Layer 2 of a small transformer language model trained on English Wikipedia (8 layers, counted from 0, width 128).
A neuron adds its activation times its output weights to the MLP's output. To switch it off is to set its activation to zero at one token and run the rest of the model.
A neuron's activation on a vector x is ReLU(gate . x + bias) times (in . x + bias), where the dot is the dot product.

Input weights of the MLP neurons that the questions are about. A number n stands for (n - 500) times 0.0011.
n6 gate (bias 0.042): 497,363,442,431,523,435,563,713,542,500,548,604,359,638,278,567,628,446,530,517,406,351,476,544,481,574,427,386,475,541,813,532,632,628,444,684,209,521,489,547,709,546,443,374,535,483,532,423,585,563,280,493,560,598,475,571,520,503,562,459,434,572,585,476,389,489,582,576,489,742,569,482,562,437,432,643,503,288,506,632,371,679,625,586,407,615,642,489,625,405,380,435,528,503,592,483,382,487,340,561,393,304,399,429,537,513,670,674,381,255,666,477,544,443,222,374,404,790,356,445,546,442,377,708,573,356,599,678
n17 gate (bias -0.128): 315,432,376,346,591,404,578,454,481,577,656,500,405,444,452,393,326,645,627,477,504,476,551,321,681,503,404,386,626,447,333,618,589,625,527,622,612,335,448,428,625,627,522,483,466,409,641,363,400,277,636,481,521,506,582,541,697,524,528,487,663,621,468,386,644,403,639,345,437,558,497,674,647,575,516,361,446,510,444,268,518,232,467,601,503,524,490,427,497,644,590,557,419,575,503,603,340,516,570,598,503,694,742,447,628,451,512,306,236,431,570,668,523,386,621,500,463,455,618,590,405,513,530,452,638,729,359,452
n45 gate (bias -0.131): 672,447,436,537,503,497,562,557,642,619,494,670,510,421,549,470,494,436,659,551,476,421,604,603,488,472,578,518,529,436,375,277,604,632,395,523,483,481,560,399,461,490,486,439,529,490,354,464,688,764,484,407,539,527,418,566,407,450,573,385,604,459,641,529,519,597,525,423,473,529,545,551,638,604,436,586,476,356,488,267,618,452,251,374,428,507,367,557,465,484,788,644,322,435,565,742,560,522,705,450,267,493,600,305,443,260,557,425,633,431,419,332,506,612,506,441,513,503,683,439,634,503,516,367,654,294,447,611
n74 gate (bias -0.078): 460,479,475,397,494,509,313,418,340,497,569,407,351,348,604,419,649,400,445,706,467,672,429,534,686,565,463,437,786,613,465,385,540,687,380,637,514,386,458,481,314,484,431,660,392,618,539,544,691,543,497,296,464,383,405,234,521,710,479,541,361,597,581,484,349,444,707,494,580,574,433,419,648,583,500,575,440,550,512,539,517,474,596,627,491,526,415,359,525,393,389,409,436,561,464,547,546,542,566,507,333,494,522,385,447,399,497,517,385,482,529,485,506,555,614,603,364,539,483,516,440,580,381,549,749,243,390,585
n123 gate (bias -0.191): 575,219,573,734,606,580,444,493,448,517,435,632,373,461,624,346,453,647,564,576,669,557,236,596,476,583,531,400,522,515,357,390,557,670,560,593,544,316,538,629,415,594,629,329,493,485,304,486,489,486,355,549,598,538,477,329,479,463,538,500,451,367,449,518,604,435,569,348,469,582,596,352,573,626,549,533,396,573,634,382,550,715,705,430,493,306,433,618,381,646,496,186,256,361,395,729,400,641,507,523,424,582,486,622,107,365,736,666,569,368,463,420,605,722,629,668,584,523,358,409,458,449,456,310,518,527,666,496
n173 gate (bias -0.183): 522,467,496,335,279,774,511,542,518,771,515,511,366,467,582,554,478,563,409,556,492,415,390,303,678,533,516,666,470,403,567,597,298,523,370,523,528,541,434,522,239,354,463,526,436,583,400,431,504,457,473,468,531,198,302,294,655,561,433,682,593,530,540,587,591,442,578,565,599,405,575,727,807,553,309,459,737,255,595,295,586,500,559,346,435,386,626,748,316,596,677,731,526,609,453,570,573,504,546,504,756,629,606,353,504,631,556,382,504,369,451,535,289,541,278,508,507,423,448,653,638,615,367,532,665,592,523,539
n212 gate (bias -0.166): 500,473,599,563,609,444,399,526,710,618,518,510,366,531,454,707,556,496,507,409,533,620,403,286,571,597,459,600,342,419,390,496,521,351,370,611,512,646,522,330,392,711,453,591,358,739,460,424,633,630,450,422,594,490,322,490,524,413,667,602,514,548,955,486,351,636,426,476,478,482,639,429,337,679,523,440,654,321,344,489,442,451,514,315,315,482,711,701,357,435,526,571,468,445,656,451,621,364,544,467,511,558,507,403,563,418,645,702,434,479,528,248,521,428,490,392,631,624,276,468,490,659,577,687,442,534,700,581
n262 gate (bias -0.212): 207,599,569,412,528,594,507,322,398,569,554,534,259,809,317,384,290,661,514,349,523,466,533,465,490,546,411,445,474,467,467,459,557,610,463,665,402,485,511,528,471,530,624,468,719,647,309,473,554,689,471,664,578,800,487,432,489,520,404,645,344,553,430,460,440,613,500,545,458,385,372,288,765,445,462,396,528,349,415,410,583,321,439,569,402,544,291,545,518,366,796,685,346,592,570,608,518,524,141,436,617,393,479,325,443,606,493,605,382,734,493,586,558,360,542,629,576,664,508,493,428,368,583,385,612,508,429,479
n278 gate (bias -0.243): 482,387,573,423,581,406,478,480,425,514,543,486,815,679,480,504,489,681,798,493,573,361,385,550,560,464,697,441,515,598,712,239,514,419,560,622,334,346,677,529,592,466,600,406,339,452,613,422,428,377,415,518,534,358,560,541,384,517,531,536,455,582,520,647,493,647,645,532,346,649,779,353,577,585,528,442,382,406,449,413,436,384,185,548,362,559,714,560,715,429,515,558,423,627,524,424,250,602,399,706,413,511,329,479,414,695,558,464,331,283,474,237,272,517,632,541,566,530,328,580,413,432,583,640,500,488,369,297
n6 in (bias 0.160): 641,341,587,497,618,570,493,646,542,555,618,512,267,462,472,434,607,561,525,774,443,540,526,462,408,620,398,536,461,452,596,570,617,594,490,565,298,471,507,541,533,417,564,321,419,344,659,610,478,453,363,382,398,476,303,506,519,594,303,500,509,483,559,435,359,290,816,481,609,657,584,456,674,582,387,526,591,206,536,440,476,536,740,665,528,510,571,590,547,490,434,503,506,413,494,573,550,599,387,473,470,418,535,472,358,444,527,494,557,352,558,491,513,482,478,366,365,593,579,519,491,617,538,599,695,428,606,808
n17 in (bias -0.054): 446,415,434,562,483,514,674,581,402,656,434,576,632,264,412,647,562,474,527,735,515,450,447,439,631,353,707,536,450,646,472,352,527,247,529,585,553,665,532,486,482,342,362,500,318,563,324,396,413,554,355,429,379,483,497,412,396,503,760,177,480,437,481,430,340,507,445,685,529,525,581,630,528,330,596,760,721,604,660,698,526,659,387,468,419,528,376,475,678,336,442,552,532,368,651,292,558,453,540,394,435,461,466,548,490,476,536,655,503,425,699,569,517,648,544,614,441,704,500,340,579,510,569,564,359,369,482,634
n45 in (bias 0.022): 547,599,531,554,540,432,629,449,416,210,432,380,514,487,582,549,564,525,606,456,644,532,389,500,450,671,398,413,260,493,415,695,406,301,654,576,507,613,461,654,354,599,564,565,641,607,627,589,395,559,472,533,560,445,297,500,668,556,378,422,467,432,592,569,520,454,256,566,413,420,307,435,459,289,487,408,468,517,644,691,547,561,745,713,490,514,661,603,463,332,398,353,610,420,418,354,517,421,246,707,521,500,417,842,544,560,258,485,527,367,401,597,598,424,450,490,473,423,452,404,597,500,615,546,546,588,560,418
n74 in (bias -0.010): 256,536,598,432,497,644,472,585,309,646,315,494,422,586,574,455,733,572,325,510,521,458,665,480,643,570,496,567,669,436,514,616,443,312,490,425,478,415,406,351,572,409,481,480,449,466,493,651,625,376,352,458,535,287,565,443,824,580,673,669,396,497,442,633,503,363,611,637,514,403,551,338,653,514,548,685,397,406,401,388,640,399,630,398,369,397,581,504,597,580,517,378,473,372,549,524,643,682,481,574,507,521,589,344,417,385,509,451,574,507,633,481,698,422,474,441,191,577,515,446,497,560,523,568,461,376,500,773
n123 in (bias 0.043): 619,476,525,625,422,535,593,380,526,523,385,600,485,308,454,244,376,463,626,604,592,637,422,609,555,555,563,361,518,528,349,515,517,518,600,511,363,423,514,689,454,605,400,371,542,196,413,500,681,497,464,632,575,520,436,352,449,446,688,640,487,529,508,535,411,649,552,389,441,389,394,205,360,493,620,503,414,744,543,587,423,690,490,415,558,486,493,783,517,655,410,381,203,452,480,806,459,571,353,577,598,414,425,521,265,592,807,557,469,486,602,510,500,713,548,554,416,356,432,462,420,602,510,463,268,489,536,490
n173 in (bias 0.125): 434,444,216,613,333,518,548,437,527,373,578,473,383,394,496,319,426,473,399,575,202,433,387,731,596,574,431,456,621,579,514,515,482,413,220,446,484,496,459,591,289,552,188,482,421,406,522,560,411,649,551,341,478,524,549,490,684,428,591,321,651,672,527,352,447,541,614,458,390,544,699,557,590,700,456,514,425,600,449,340,395,688,606,457,744,489,514,608,507,430,563,500,417,490,245,439,444,452,432,354,731,302,546,578,458,434,460,354,461,591,626,705,646,579,311,471,464,326,350,697,555,678,279,479,531,708,415,534
n212 in (bias 0.137): 613,558,605,669,522,452,649,681,631,532,422,553,516,500,492,627,577,571,376,493,338,662,496,361,400,548,472,429,381,635,376,457,246,591,296,660,553,613,380,257,397,717,376,642,553,655,438,500,586,580,515,558,442,546,287,493,435,507,804,354,461,520,935,598,258,418,340,551,563,588,617,364,384,755,521,422,639,437,363,523,517,542,400,326,471,305,525,461,323,608,419,620,489,558,785,429,618,579,496,327,570,454,540,563,644,434,630,578,433,654,402,179,433,438,507,576,504,674,387,406,422,637,612,522,377,581,716,511
n262 in (bias 0.036): 724,455,486,545,340,500,489,603,551,414,468,596,625,285,650,533,656,200,595,479,659,463,383,272,616,440,546,371,533,464,558,586,574,453,445,391,660,634,192,380,529,726,441,428,442,616,552,497,479,695,438,288,585,295,421,291,608,500,581,317,792,621,689,330,486,507,411,604,709,606,467,580,547,730,445,378,561,482,574,478,483,571,380,438,643,335,642,541,472,563,418,486,493,472,417,378,644,459,668,334,418,434,387,553,585,325,426,471,599,539,475,343,589,706,338,566,323,511,442,489,510,561,282,645,469,423,644,469
n278 in (bias -0.038): 289,597,375,380,568,372,305,456,760,630,478,420,558,410,452,568,703,399,332,529,620,648,732,461,334,511,449,514,541,485,496,496,670,485,500,601,424,563,530,514,616,485,257,610,825,351,360,452,471,500,391,681,828,693,406,293,475,517,635,474,405,523,591,537,619,496,533,347,379,462,248,457,360,436,594,420,469,705,607,675,348,483,348,526,636,414,383,492,630,545,344,397,385,450,571,617,543,528,535,365,691,327,554,413,529,632,624,550,395,482,600,605,445,235,446,530,415,436,852,540,482,638,686,419,436,397,428,440

Output weights of the MLP neurons that the questions are about. A number n stands for (n - 500) times 0.0011.
n6: 439,627,690,401,738,706,515,473,371,710,281,561,676,692,415,226,376,401,481,233,389,404,670,463,289,392,385,563,391,575,687,457,636,593,554,338,534,401,528,365,511,643,566,546,493,220,402,457,620,338,511,471,362,570,557,522,460,510,563,478,638,405,713,496,541,612,420,240,579,360,563,703,593,534,619,397,457,598,473,367,462,619,609,627,594,589,416,587,303,388,521,527,621,612,410,368,464,383,693,393,764,335,836,462,500,423,418,493,402,596,385,405,412,465,627,600,468,404,517,608,468,628,510,515,556,474,564,303
n17: 439,531,287,700,500,457,560,319,593,364,714,292,451,612,488,328,439,407,480,187,508,449,322,655,443,560,408,387,373,471,582,634,414,504,615,366,439,356,421,574,512,642,567,393,333,384,586,642,695,613,680,562,592,697,459,682,372,574,521,524,531,646,622,618,405,321,386,441,633,558,496,338,603,565,496,264,407,516,199,639,331,306,492,516,604,425,812,608,593,670,627,353,488,423,113,546,590,429,369,511,504,496,380,529,410,228,342,440,553,618,387,455,582,597,500,574,424,382,444,652,727,793,557,761,752,612,620,576
n45: 535,596,574,422,630,564,610,359,504,476,532,483,547,316,462,522,558,669,489,385,484,620,424,466,270,188,500,261,645,507,541,515,394,492,682,425,589,414,600,437,523,420,534,569,612,366,461,440,382,762,582,659,483,381,457,448,751,793,604,315,552,361,566,496,447,430,337,584,336,460,240,481,280,298,654,560,706,530,460,682,488,602,625,470,733,549,556,434,712,441,557,659,366,489,416,478,662,563,530,755,639,623,397,473,415,343,654,473,431,515,467,334,500,496,401,461,536,605,411,363,288,229,331,411,625,431,550,751
n74: 550,570,678,586,521,367,720,531,564,541,520,417,480,463,757,608,315,407,481,407,694,594,746,485,656,545,341,475,410,556,582,435,539,432,500,354,696,518,446,448,252,464,275,551,670,218,439,396,373,623,485,600,463,636,430,312,585,416,556,545,596,485,705,220,425,627,321,500,469,570,525,568,483,512,511,432,489,533,659,703,457,555,467,396,630,372,401,644,383,636,600,294,564,389,692,405,155,478,356,598,292,220,534,562,493,568,794,542,554,504,594,461,543,613,477,390,326,297,628,634,403,634,287,628,340,599,580,446
n123: 237,661,482,662,417,460,261,504,473,605,606,441,525,567,617,480,457,599,557,572,603,576,589,468,317,621,455,294,375,608,602,380,299,253,418,648,636,615,282,464,459,477,608,54,527,421,679,551,595,352,420,283,584,239,758,847,413,421,569,654,634,574,388,430,604,509,699,213,500,328,671,500,728,512,332,556,418,551,602,473,287,580,449,278,626,621,454,520,440,669,375,579,580,559,447,550,448,388,411,457,422,553,492,579,508,391,479,621,558,288,665,619,479,643,382,471,488,508,337,292,761,418,536,695,520,435,634,604
n173: 479,605,509,487,461,683,529,620,508,590,386,782,380,625,529,582,588,637,633,569,380,446,651,496,393,598,596,586,576,454,366,584,258,433,392,459,372,488,421,471,236,656,451,608,516,463,312,469,727,551,340,601,350,269,363,484,423,537,504,571,476,682,487,472,599,740,700,540,664,548,347,599,538,589,424,265,593,500,723,387,590,453,488,398,164,169,712,593,566,593,153,351,635,383,647,536,576,582,463,520,518,292,408,483,760,500,822,812,445,360,196,390,180,430,391,337,496,365,570,525,480,584,478,483,371,362,567,855
n212: 715,492,411,743,624,624,547,442,573,403,505,733,402,789,375,262,430,537,466,377,348,534,484,346,424,560,514,659,366,540,473,533,221,500,500,705,512,500,569,167,448,670,342,562,484,431,618,355,394,246,640,681,448,670,509,445,500,558,751,543,344,434,447,389,783,400,394,587,304,621,427,325,421,826,487,577,584,622,473,362,348,111,559,546,374,431,148,508,504,425,330,522,419,203,430,393,629,423,690,488,361,809,756,721,622,384,550,487,719,381,319,513,509,596,600,709,504,549,500,426,259,844,639,531,517,583,396,520
n262: 617,314,199,592,484,492,411,522,640,611,531,461,364,268,530,726,577,337,500,550,396,750,585,466,539,523,477,464,543,429,603,704,544,308,365,513,404,435,311,308,714,394,748,463,406,538,468,621,306,396,739,732,472,454,583,438,342,375,505,551,679,179,635,598,665,475,639,410,444,488,544,470,351,552,459,841,389,533,428,604,117,778,467,300,358,483,442,525,579,603,197,374,601,723,319,447,568,521,755,688,353,606,568,757,492,412,598,385,699,370,558,309,373,766,633,698,537,459,572,372,649,496,443,639,252,479,491,347
n278: 726,576,562,442,771,656,321,612,541,434,642,408,12,564,626,633,638,602,652,466,286,686,496,444,536,374,519,570,496,793,426,283,525,439,500,672,539,682,702,526,482,500,405,638,642,558,397,381,413,553,380,564,572,426,392,695,466,345,542,618,394,709,322,596,353,394,589,348,289,656,635,647,259,598,694,409,610,347,381,467,270,604,224,445,601,504,881,508,545,521,569,424,534,398,310,270,565,414,565,437,383,183,631,433,342,473,550,517,376,625,662,451,321,398,570,658,537,287,398,53,562,680,566,433,587,421,382,756

Each question names a token from some text and the token that comes next. It shows the vector x that enters the MLP there. A number n stands for (n - 500) times 0.0059.

Then comes g, the gradient of the next token's log-probability with respect to the MLP's output, scaled to length 1. A neuron's effect is roughly proportional to its activation times (output weights . g). A number n stands for (n - 500) times 0.00076.

"a", then " in"
x: 509,554,642,649,565,484,639,574,530,550,581,484,620,500,378,554,539,442,368,403,610,315,671,588,585,466,437,229,401,401,526,540,528,422,377,387,554,695,447,298,612,504,492,595,533,363,658,334,585,597,516,423,393,540,630,390,466,627,578,461,564,472,256,448,478,420,432,470,383,457,625,590,561,541,477,536,554,616,649,415,418,375,605,557,570,493,467,360,738,361,394,476,515,602,526,577,225,268,506,403,535,310,648,482,496,613,393,470,455,432,489,415,541,568,735,689,401,428,445,699,435,508,591,517,167,605,443,471
g: 576,455,464,499,411,689,377,383,514,635,468,595,629,614,366,452,613,543,513,495,574,594,439,379,450,666,664,491,684,456,607,493,494,379,528,346,457,685,518,518,523,372,554,407,331,801,647,570,645,495,574,659,590,457,648,416,313,151,507,303,347,621,443,623,515,485,447,467,566,487,531,466,759,512,585,584,226,772,433,737,471,538,649,329,300,351,529,581,501,498,429,514,590,450,462,588,367,553,443,423,513,550,596,545,380,391,487,467,278,570,429,525,712,215,519,409,268,552,339,478,515,397,419,567,560,497,460,513
Which neuron, switched off, lowers the next token's probability most? n17

" representative", then " district"
x: 564,517,484,653,400,517,450,436,718,508,330,422,463,616,251,439,269,332,303,607,442,409,504,443,482,549,578,569,497,335,405,582,457,446,446,538,477,562,402,405,576,732,420,573,395,531,563,433,738,573,471,404,260,517,596,558,468,522,498,405,459,618,537,486,486,652,612,535,517,386,396,695,582,524,642,383,419,376,643,487,470,444,490,619,402,306,491,502,584,560,489,496,726,363,627,629,377,341,624,426,460,443,642,464,481,555,439,548,614,533,325,347,515,535,665,501,579,481,515,675,452,656,579,530,406,509,540,557
g: 574,170,326,478,468,552,465,525,327,488,481,610,495,563,549,531,347,477,414,556,544,500,748,638,596,317,545,441,634,592,641,543,445,626,559,354,568,486,439,371,476,556,437,396,455,416,592,453,519,502,615,806,489,299,422,427,508,529,673,632,523,414,328,482,385,668,381,631,394,585,346,227,396,456,412,396,779,405,733,422,416,487,489,555,631,697,297,546,543,325,395,443,428,638,440,595,487,473,441,286,441,526,459,591,615,635,549,557,448,541,381,759,415,531,550,577,422,629,420,209,541,424,547,572,581,703,632,576
Which neuron, switched off, raises the next token's probability most? n45

"enna", then " State"
x: 474,668,636,566,647,586,420,603,455,541,362,541,505,409,350,445,616,642,437,496,472,299,686,578,692,627,382,390,511,381,527,529,435,418,378,413,608,593,594,505,520,427,328,556,468,218,564,578,639,670,434,487,325,512,436,421,600,553,442,408,541,571,341,507,482,524,472,502,367,544,613,618,646,365,614,568,338,457,599,604,420,530,624,647,563,337,359,531,670,411,370,438,517,650,442,430,252,479,664,510,451,222,450,352,513,502,459,604,469,519,466,397,458,508,676,421,323,487,584,625,445,570,464,577,271,619,630,642
g: 530,479,339,303,645,436,393,468,517,591,348,535,399,586,526,534,403,647,462,678,462,547,536,432,545,431,573,549,490,449,689,443,639,545,682,438,352,552,665,263,404,613,490,701,474,353,672,441,528,443,310,610,366,685,555,473,520,464,435,410,468,500,439,572,439,518,546,444,497,261,260,407,395,538,370,323,620,531,570,495,450,824,460,499,743,463,519,349,332,695,549,396,532,495,601,318,437,573,431,207,615,576,469,653,621,603,239,498,639,433,391,593,431,501,507,742,322,402,470,454,467,621,680,543,535,693,541,640
Which neuron, switched off, lowers the next token's probability most? n6

"a", then "\n"
x: 429,492,635,594,593,467,680,590,506,587,493,494,561,506,393,527,577,475,302,437,562,315,640,535,581,520,297,258,360,329,603,522,528,429,388,410,492,678,503,399,575,467,534,562,505,333,580,328,622,583,518,370,319,531,686,449,546,580,550,525,524,410,257,522,501,359,418,506,334,427,627,611,553,483,469,572,500,570,692,415,355,414,737,578,572,456,487,327,728,431,526,555,508,533,537,580,227,352,504,292,513,304,638,403,524,590,468,516,382,494,542,488,597,588,675,589,421,440,469,748,462,487,638,617,182,577,483,525
g: 486,396,453,598,395,483,516,528,465,555,655,595,597,684,707,442,616,501,530,454,375,497,545,566,381,499,565,562,386,472,415,496,277,393,564,391,485,453,540,428,363,323,696,369,402,449,356,530,565,685,418,409,533,452,635,654,402,330,388,418,510,384,766,568,568,542,475,390,421,435,561,546,710,447,624,443,599,539,337,415,321,492,739,517,210,330,681,528,279,533,546,655,467,636,513,475,505,604,836,341,472,375,550,564,178,460,488,439,565,482,589,617,666,507,506,475,471,466,318,341,452,506,694,642,735,655,512,470
Which neuron, switched off, lowers the next token's probability most? n17

" college", then " league"
x: 524,443,461,481,486,493,580,576,600,555,312,643,622,556,325,451,401,561,436,640,382,400,379,572,716,472,541,548,502,356,546,507,428,396,629,489,591,517,543,409,413,489,385,618,404,368,517,473,563,559,554,521,329,226,614,728,404,445,476,376,571,646,449,529,461,556,578,444,362,603,527,282,593,571,634,405,480,435,576,512,476,525,639,543,377,314,421,407,708,496,557,481,536,552,467,653,401,448,509,620,421,220,732,474,415,436,480,387,507,594,417,462,632,532,587,490,470,453,385,705,349,646,599,598,582,558,618,340
g: 693,793,423,453,819,412,594,490,488,532,365,566,529,469,430,391,460,487,746,567,473,689,516,595,459,467,675,626,373,575,496,515,496,471,424,441,496,475,549,563,465,632,376,493,508,416,486,303,613,482,230,624,544,560,551,356,602,445,779,549,611,396,578,618,401,265,495,585,709,315,304,621,393,417,398,348,500,339,704,304,323,466,512,385,678,672,382,351,466,641,399,423,564,517,386,541,405,341,574,528,373,541,498,383,527,596,444,533,513,445,397,418,517,674,604,499,344,296,700,613,511,665,455,506,376,449,560,615
Which neuron, switched off, raises the next token's probability most? n278

" Greg", then ")"
x: 443,490,466,639,497,491,551,498,603,531,275,491,447,440,613,393,435,537,565,571,519,329,668,470,641,509,545,559,432,627,545,543,518,266,510,370,428,588,524,526,546,527,422,416,534,347,538,605,669,651,390,606,244,607,727,319,494,748,426,473,483,571,354,562,558,446,616,672,267,585,488,434,436,280,328,478,404,372,767,583,276,528,566,553,495,571,444,507,562,406,572,424,482,683,306,519,475,473,464,517,579,320,528,343,682,441,518,512,580,438,343,440,611,526,756,508,460,425,420,507,447,626,545,428,441,542,482,598
g: 558,430,402,448,607,726,419,454,479,625,599,571,447,544,505,447,401,419,424,385,411,726,466,592,474,528,380,371,702,255,583,448,524,488,591,627,578,547,589,354,436,557,440,564,503,473,525,564,403,477,364,432,403,459,411,571,863,417,634,422,578,545,449,312,592,365,416,404,531,478,372,572,528,806,449,577,460,336,534,426,493,510,486,646,529,590,519,390,586,518,576,495,606,689,595,492,466,407,387,825,302,342,705,425,333,382,496,454,526,515,345,377,467,395,598,303,337,470,413,966,486,598,490,447,504,606,669,473
Which neuron, switched off, lowers the next token's probability most? n6

" In", then " "
x: 539,442,580,599,640,476,465,731,488,352,273,473,521,472,352,415,503,466,574,590,401,543,482,648,604,560,439,640,550,605,495,597,747,454,401,432,520,423,632,445,564,547,437,563,430,339,520,511,666,571,591,307,563,569,495,380,435,471,383,469,479,523,475,473,623,439,584,383,542,593,715,752,461,540,504,387,446,351,528,540,503,501,458,467,362,569,512,429,502,511,507,531,607,679,427,550,605,283,352,519,623,581,547,445,667,585,418,568,467,413,234,307,445,506,468,412,461,440,463,440,400,300,494,594,604,401,443,575
g: 461,546,491,568,387,398,637,497,404,478,563,225,740,517,527,590,163,642,184,571,438,481,551,494,534,272,399,587,432,326,515,653,524,256,479,424,216,467,543,610,532,277,443,454,624,583,467,559,597,364,544,530,385,411,389,417,660,670,303,654,638,571,428,350,486,571,368,478,456,592,723,609,566,587,578,755,491,580,529,449,629,562,545,446,559,295,573,751,557,408,459,573,515,479,528,544,533,569,510,771,334,365,390,568,576,442,379,556,331,491,492,556,562,608,421,500,576,562,594,387,590,352,451,547,480,481,666,482
Which neuron, switched off, raises the next token's probability most? n6

" career", then "==\n\n"
x: 412,579,465,597,460,476,652,350,611,336,324,507,680,448,465,407,486,349,535,648,377,481,457,520,643,748,380,477,364,342,594,597,534,434,345,520,336,426,444,408,557,477,335,409,518,444,391,495,525,668,493,478,427,388,556,301,485,591,574,562,516,678,499,639,450,582,423,365,539,562,559,576,562,521,682,372,566,422,466,474,488,645,566,530,391,504,602,519,526,619,578,545,457,677,582,598,492,506,329,516,414,412,558,368,449,435,272,435,508,676,482,427,424,731,467,451,693,340,455,575,442,641,660,596,499,493,552,546
g: 599,714,629,388,474,577,306,556,162,532,402,586,544,388,674,357,608,558,285,467,499,460,272,433,643,479,515,720,402,503,512,535,723,383,514,359,438,447,519,518,545,421,540,423,543,471,567,534,673,563,667,391,550,570,584,376,374,651,534,358,798,469,563,300,461,561,524,396,342,426,452,378,223,501,487,684,622,463,651,498,448,582,549,485,569,603,594,546,616,523,350,428,744,568,466,359,493,620,604,597,444,477,689,461,462,386,286,259,409,344,498,667,589,521,697,446,318,537,369,484,595,411,610,421,553,546,407,559
Which neuron, switched off, raises the next token's probability most? n173

" London", then ","
x: 462,422,645,533,608,576,532,690,423,554,334,624,561,406,436,383,470,444,405,467,347,352,623,577,525,578,285,474,478,373,543,624,455,388,400,644,473,488,476,473,356,500,461,598,558,396,635,459,727,651,482,516,342,410,610,368,717,584,391,367,487,560,413,513,600,468,500,552,457,762,555,622,571,516,672,560,413,379,561,590,432,380,691,556,344,488,359,478,687,452,565,370,464,494,431,496,451,594,528,493,516,285,686,394,588,511,463,601,520,344,285,360,628,518,616,406,463,367,466,593,406,451,446,583,496,481,588,581
g: 285,414,733,415,657,674,518,452,523,368,488,691,705,587,413,481,484,268,419,559,447,564,438,459,758,524,466,524,522,374,490,650,486,593,335,601,594,401,412,379,466,492,445,577,644,563,495,374,501,459,388,641,405,359,452,427,704,655,735,516,490,622,530,691,390,256,701,538,336,563,473,593,473,610,585,623,280,453,599,602,489,642,566,529,662,322,204,498,518,452,376,513,460,566,431,503,413,598,352,444,340,434,781,544,628,520,556,485,370,708,500,398,424,534,399,371,478,531,632,619,351,418,562,382,289,451,377,523
Which neuron, switched off, lowers the next token's probability most? n74

",", then " the"
x: 532,628,432,448,499,476,289,631,549,528,317,420,441,538,169,513,380,535,503,515,419,527,441,658,455,529,422,488,621,452,520,501,511,349,376,348,589,492,643,517,602,433,379,644,378,468,584,605,588,445,519,590,491,616,633,441,380,596,290,456,389,490,235,497,545,466,342,475,578,635,541,446,556,632,632,435,457,455,587,419,704,393,590,512,503,676,723,448,591,513,442,309,536,465,528,469,446,587,397,729,510,650,446,476,603,511,504,470,518,383,193,451,589,456,583,653,492,417,481,519,592,520,501,639,553,532,583,427
g: 457,401,752,577,491,457,487,577,432,389,251,572,383,470,501,433,607,533,412,364,523,615,279,461,605,740,368,355,462,301,551,519,446,492,473,220,547,532,621,399,368,541,472,534,358,341,519,670,681,774,507,525,471,413,524,481,476,530,567,457,445,564,434,586,534,536,492,514,334,705,594,432,546,571,465,364,364,517,534,548,896,626,369,451,404,508,644,507,485,419,321,815,476,373,460,710,345,489,502,525,500,623,607,458,729,659,656,649,530,622,359,365,462,425,405,456,355,565,678,442,464,491,298,496,548,524,590,378
Which neuron, switched off, lowers the next token's probability most? n278

" defeat", then "ing"
x: 430,390,470,621,543,498,396,460,586,624,229,498,574,416,471,475,356,562,455,507,469,475,534,449,563,577,529,568,371,405,314,620,465,495,500,465,506,633,464,459,581,521,339,558,574,673,715,496,682,676,491,436,462,556,592,459,639,620,274,538,475,610,425,489,550,697,486,328,405,446,474,562,599,537,613,442,247,581,556,289,469,580,426,484,302,521,519,205,509,451,387,667,524,457,481,472,443,529,524,581,512,705,611,541,379,508,578,628,471,661,257,460,587,484,542,394,486,524,500,443,472,722,478,532,397,352,431,601
g: 350,442,475,555,620,422,458,325,296,286,247,656,628,434,517,408,577,414,422,481,475,306,670,407,461,657,543,448,512,638,292,525,505,584,640,614,511,658,287,458,592,513,768,242,630,573,442,541,408,482,422,445,523,566,641,601,487,588,371,531,581,265,471,432,590,603,515,436,441,511,493,511,314,653,548,393,440,486,336,474,486,561,530,510,599,589,257,480,578,485,750,513,401,554,506,368,515,623,544,499,631,553,470,624,396,574,512,589,373,602,604,517,725,581,612,404,689,360,560,179,563,611,573,455,204,598,388,645
Which neuron, switched off, lowers the next token's probability most? n17

"amb", then "urg"
x: 463,769,443,551,486,326,429,372,470,479,282,452,561,540,615,375,509,606,449,427,557,395,532,366,790,495,544,501,545,471,609,554,670,308,512,393,549,442,546,402,388,347,665,483,584,495,793,347,578,581,353,396,489,542,774,299,629,613,467,636,503,443,256,492,562,473,527,530,536,558,595,470,400,516,647,627,467,464,578,606,309,489,772,382,473,449,366,367,528,503,457,432,416,507,518,580,514,394,384,444,565,309,572,594,473,594,691,634,549,531,549,387,475,515,760,532,412,300,445,312,486,641,473,511,465,519,554,501
g: 515,598,610,711,405,503,503,589,624,440,413,516,507,502,621,490,524,651,517,517,332,529,392,575,538,350,535,311,679,258,465,452,586,375,509,597,537,571,308,644,513,544,616,476,531,497,340,399,445,379,375,463,610,448,535,544,321,240,684,615,435,491,249,537,431,897,474,135,583,487,458,458,479,634,496,394,551,462,427,506,482,600,646,459,555,510,470,437,389,353,612,647,452,435,445,646,495,417,610,483,436,362,369,492,588,487,577,563,499,542,634,668,279,614,605,462,648,253,660,541,583,315,371,772,495,475,677,436
Which neuron, switched off, lowers the next token's probability most? n123

" Ly", then "ric"
x: 459,485,515,490,634,592,383,537,478,605,205,595,568,558,614,276,374,505,556,525,361,290,610,469,601,528,414,449,640,503,504,421,434,227,429,499,375,484,486,454,458,635,354,461,625,518,647,608,681,457,432,434,356,612,767,387,578,651,399,659,581,599,386,517,539,412,492,586,361,592,601,501,487,448,501,516,556,353,477,641,194,412,417,495,397,552,566,473,687,476,414,384,487,632,473,697,368,439,319,375,677,423,663,486,485,513,611,456,512,419,439,471,585,416,476,710,530,500,439,457,414,522,511,470,497,594,566,499
g: 403,583,489,244,456,280,677,608,525,385,437,435,328,546,561,406,454,562,624,436,454,450,499,611,433,412,636,600,378,519,500,476,300,640,618,528,478,553,380,477,388,611,632,463,408,427,451,524,472,499,609,528,641,574,521,392,430,553,434,571,389,385,597,465,691,563,290,521,455,360,629,520,391,462,510,370,484,549,404,692,472,349,655,439,483,331,708,519,678,693,527,716,226,550,573,675,557,303,277,590,534,494,582,506,398,586,627,559,317,425,710,522,376,647,309,525,776,418,423,735,681,591,301,556,535,296,462,555
Which neuron, switched off, lowers the next token's probability most? n262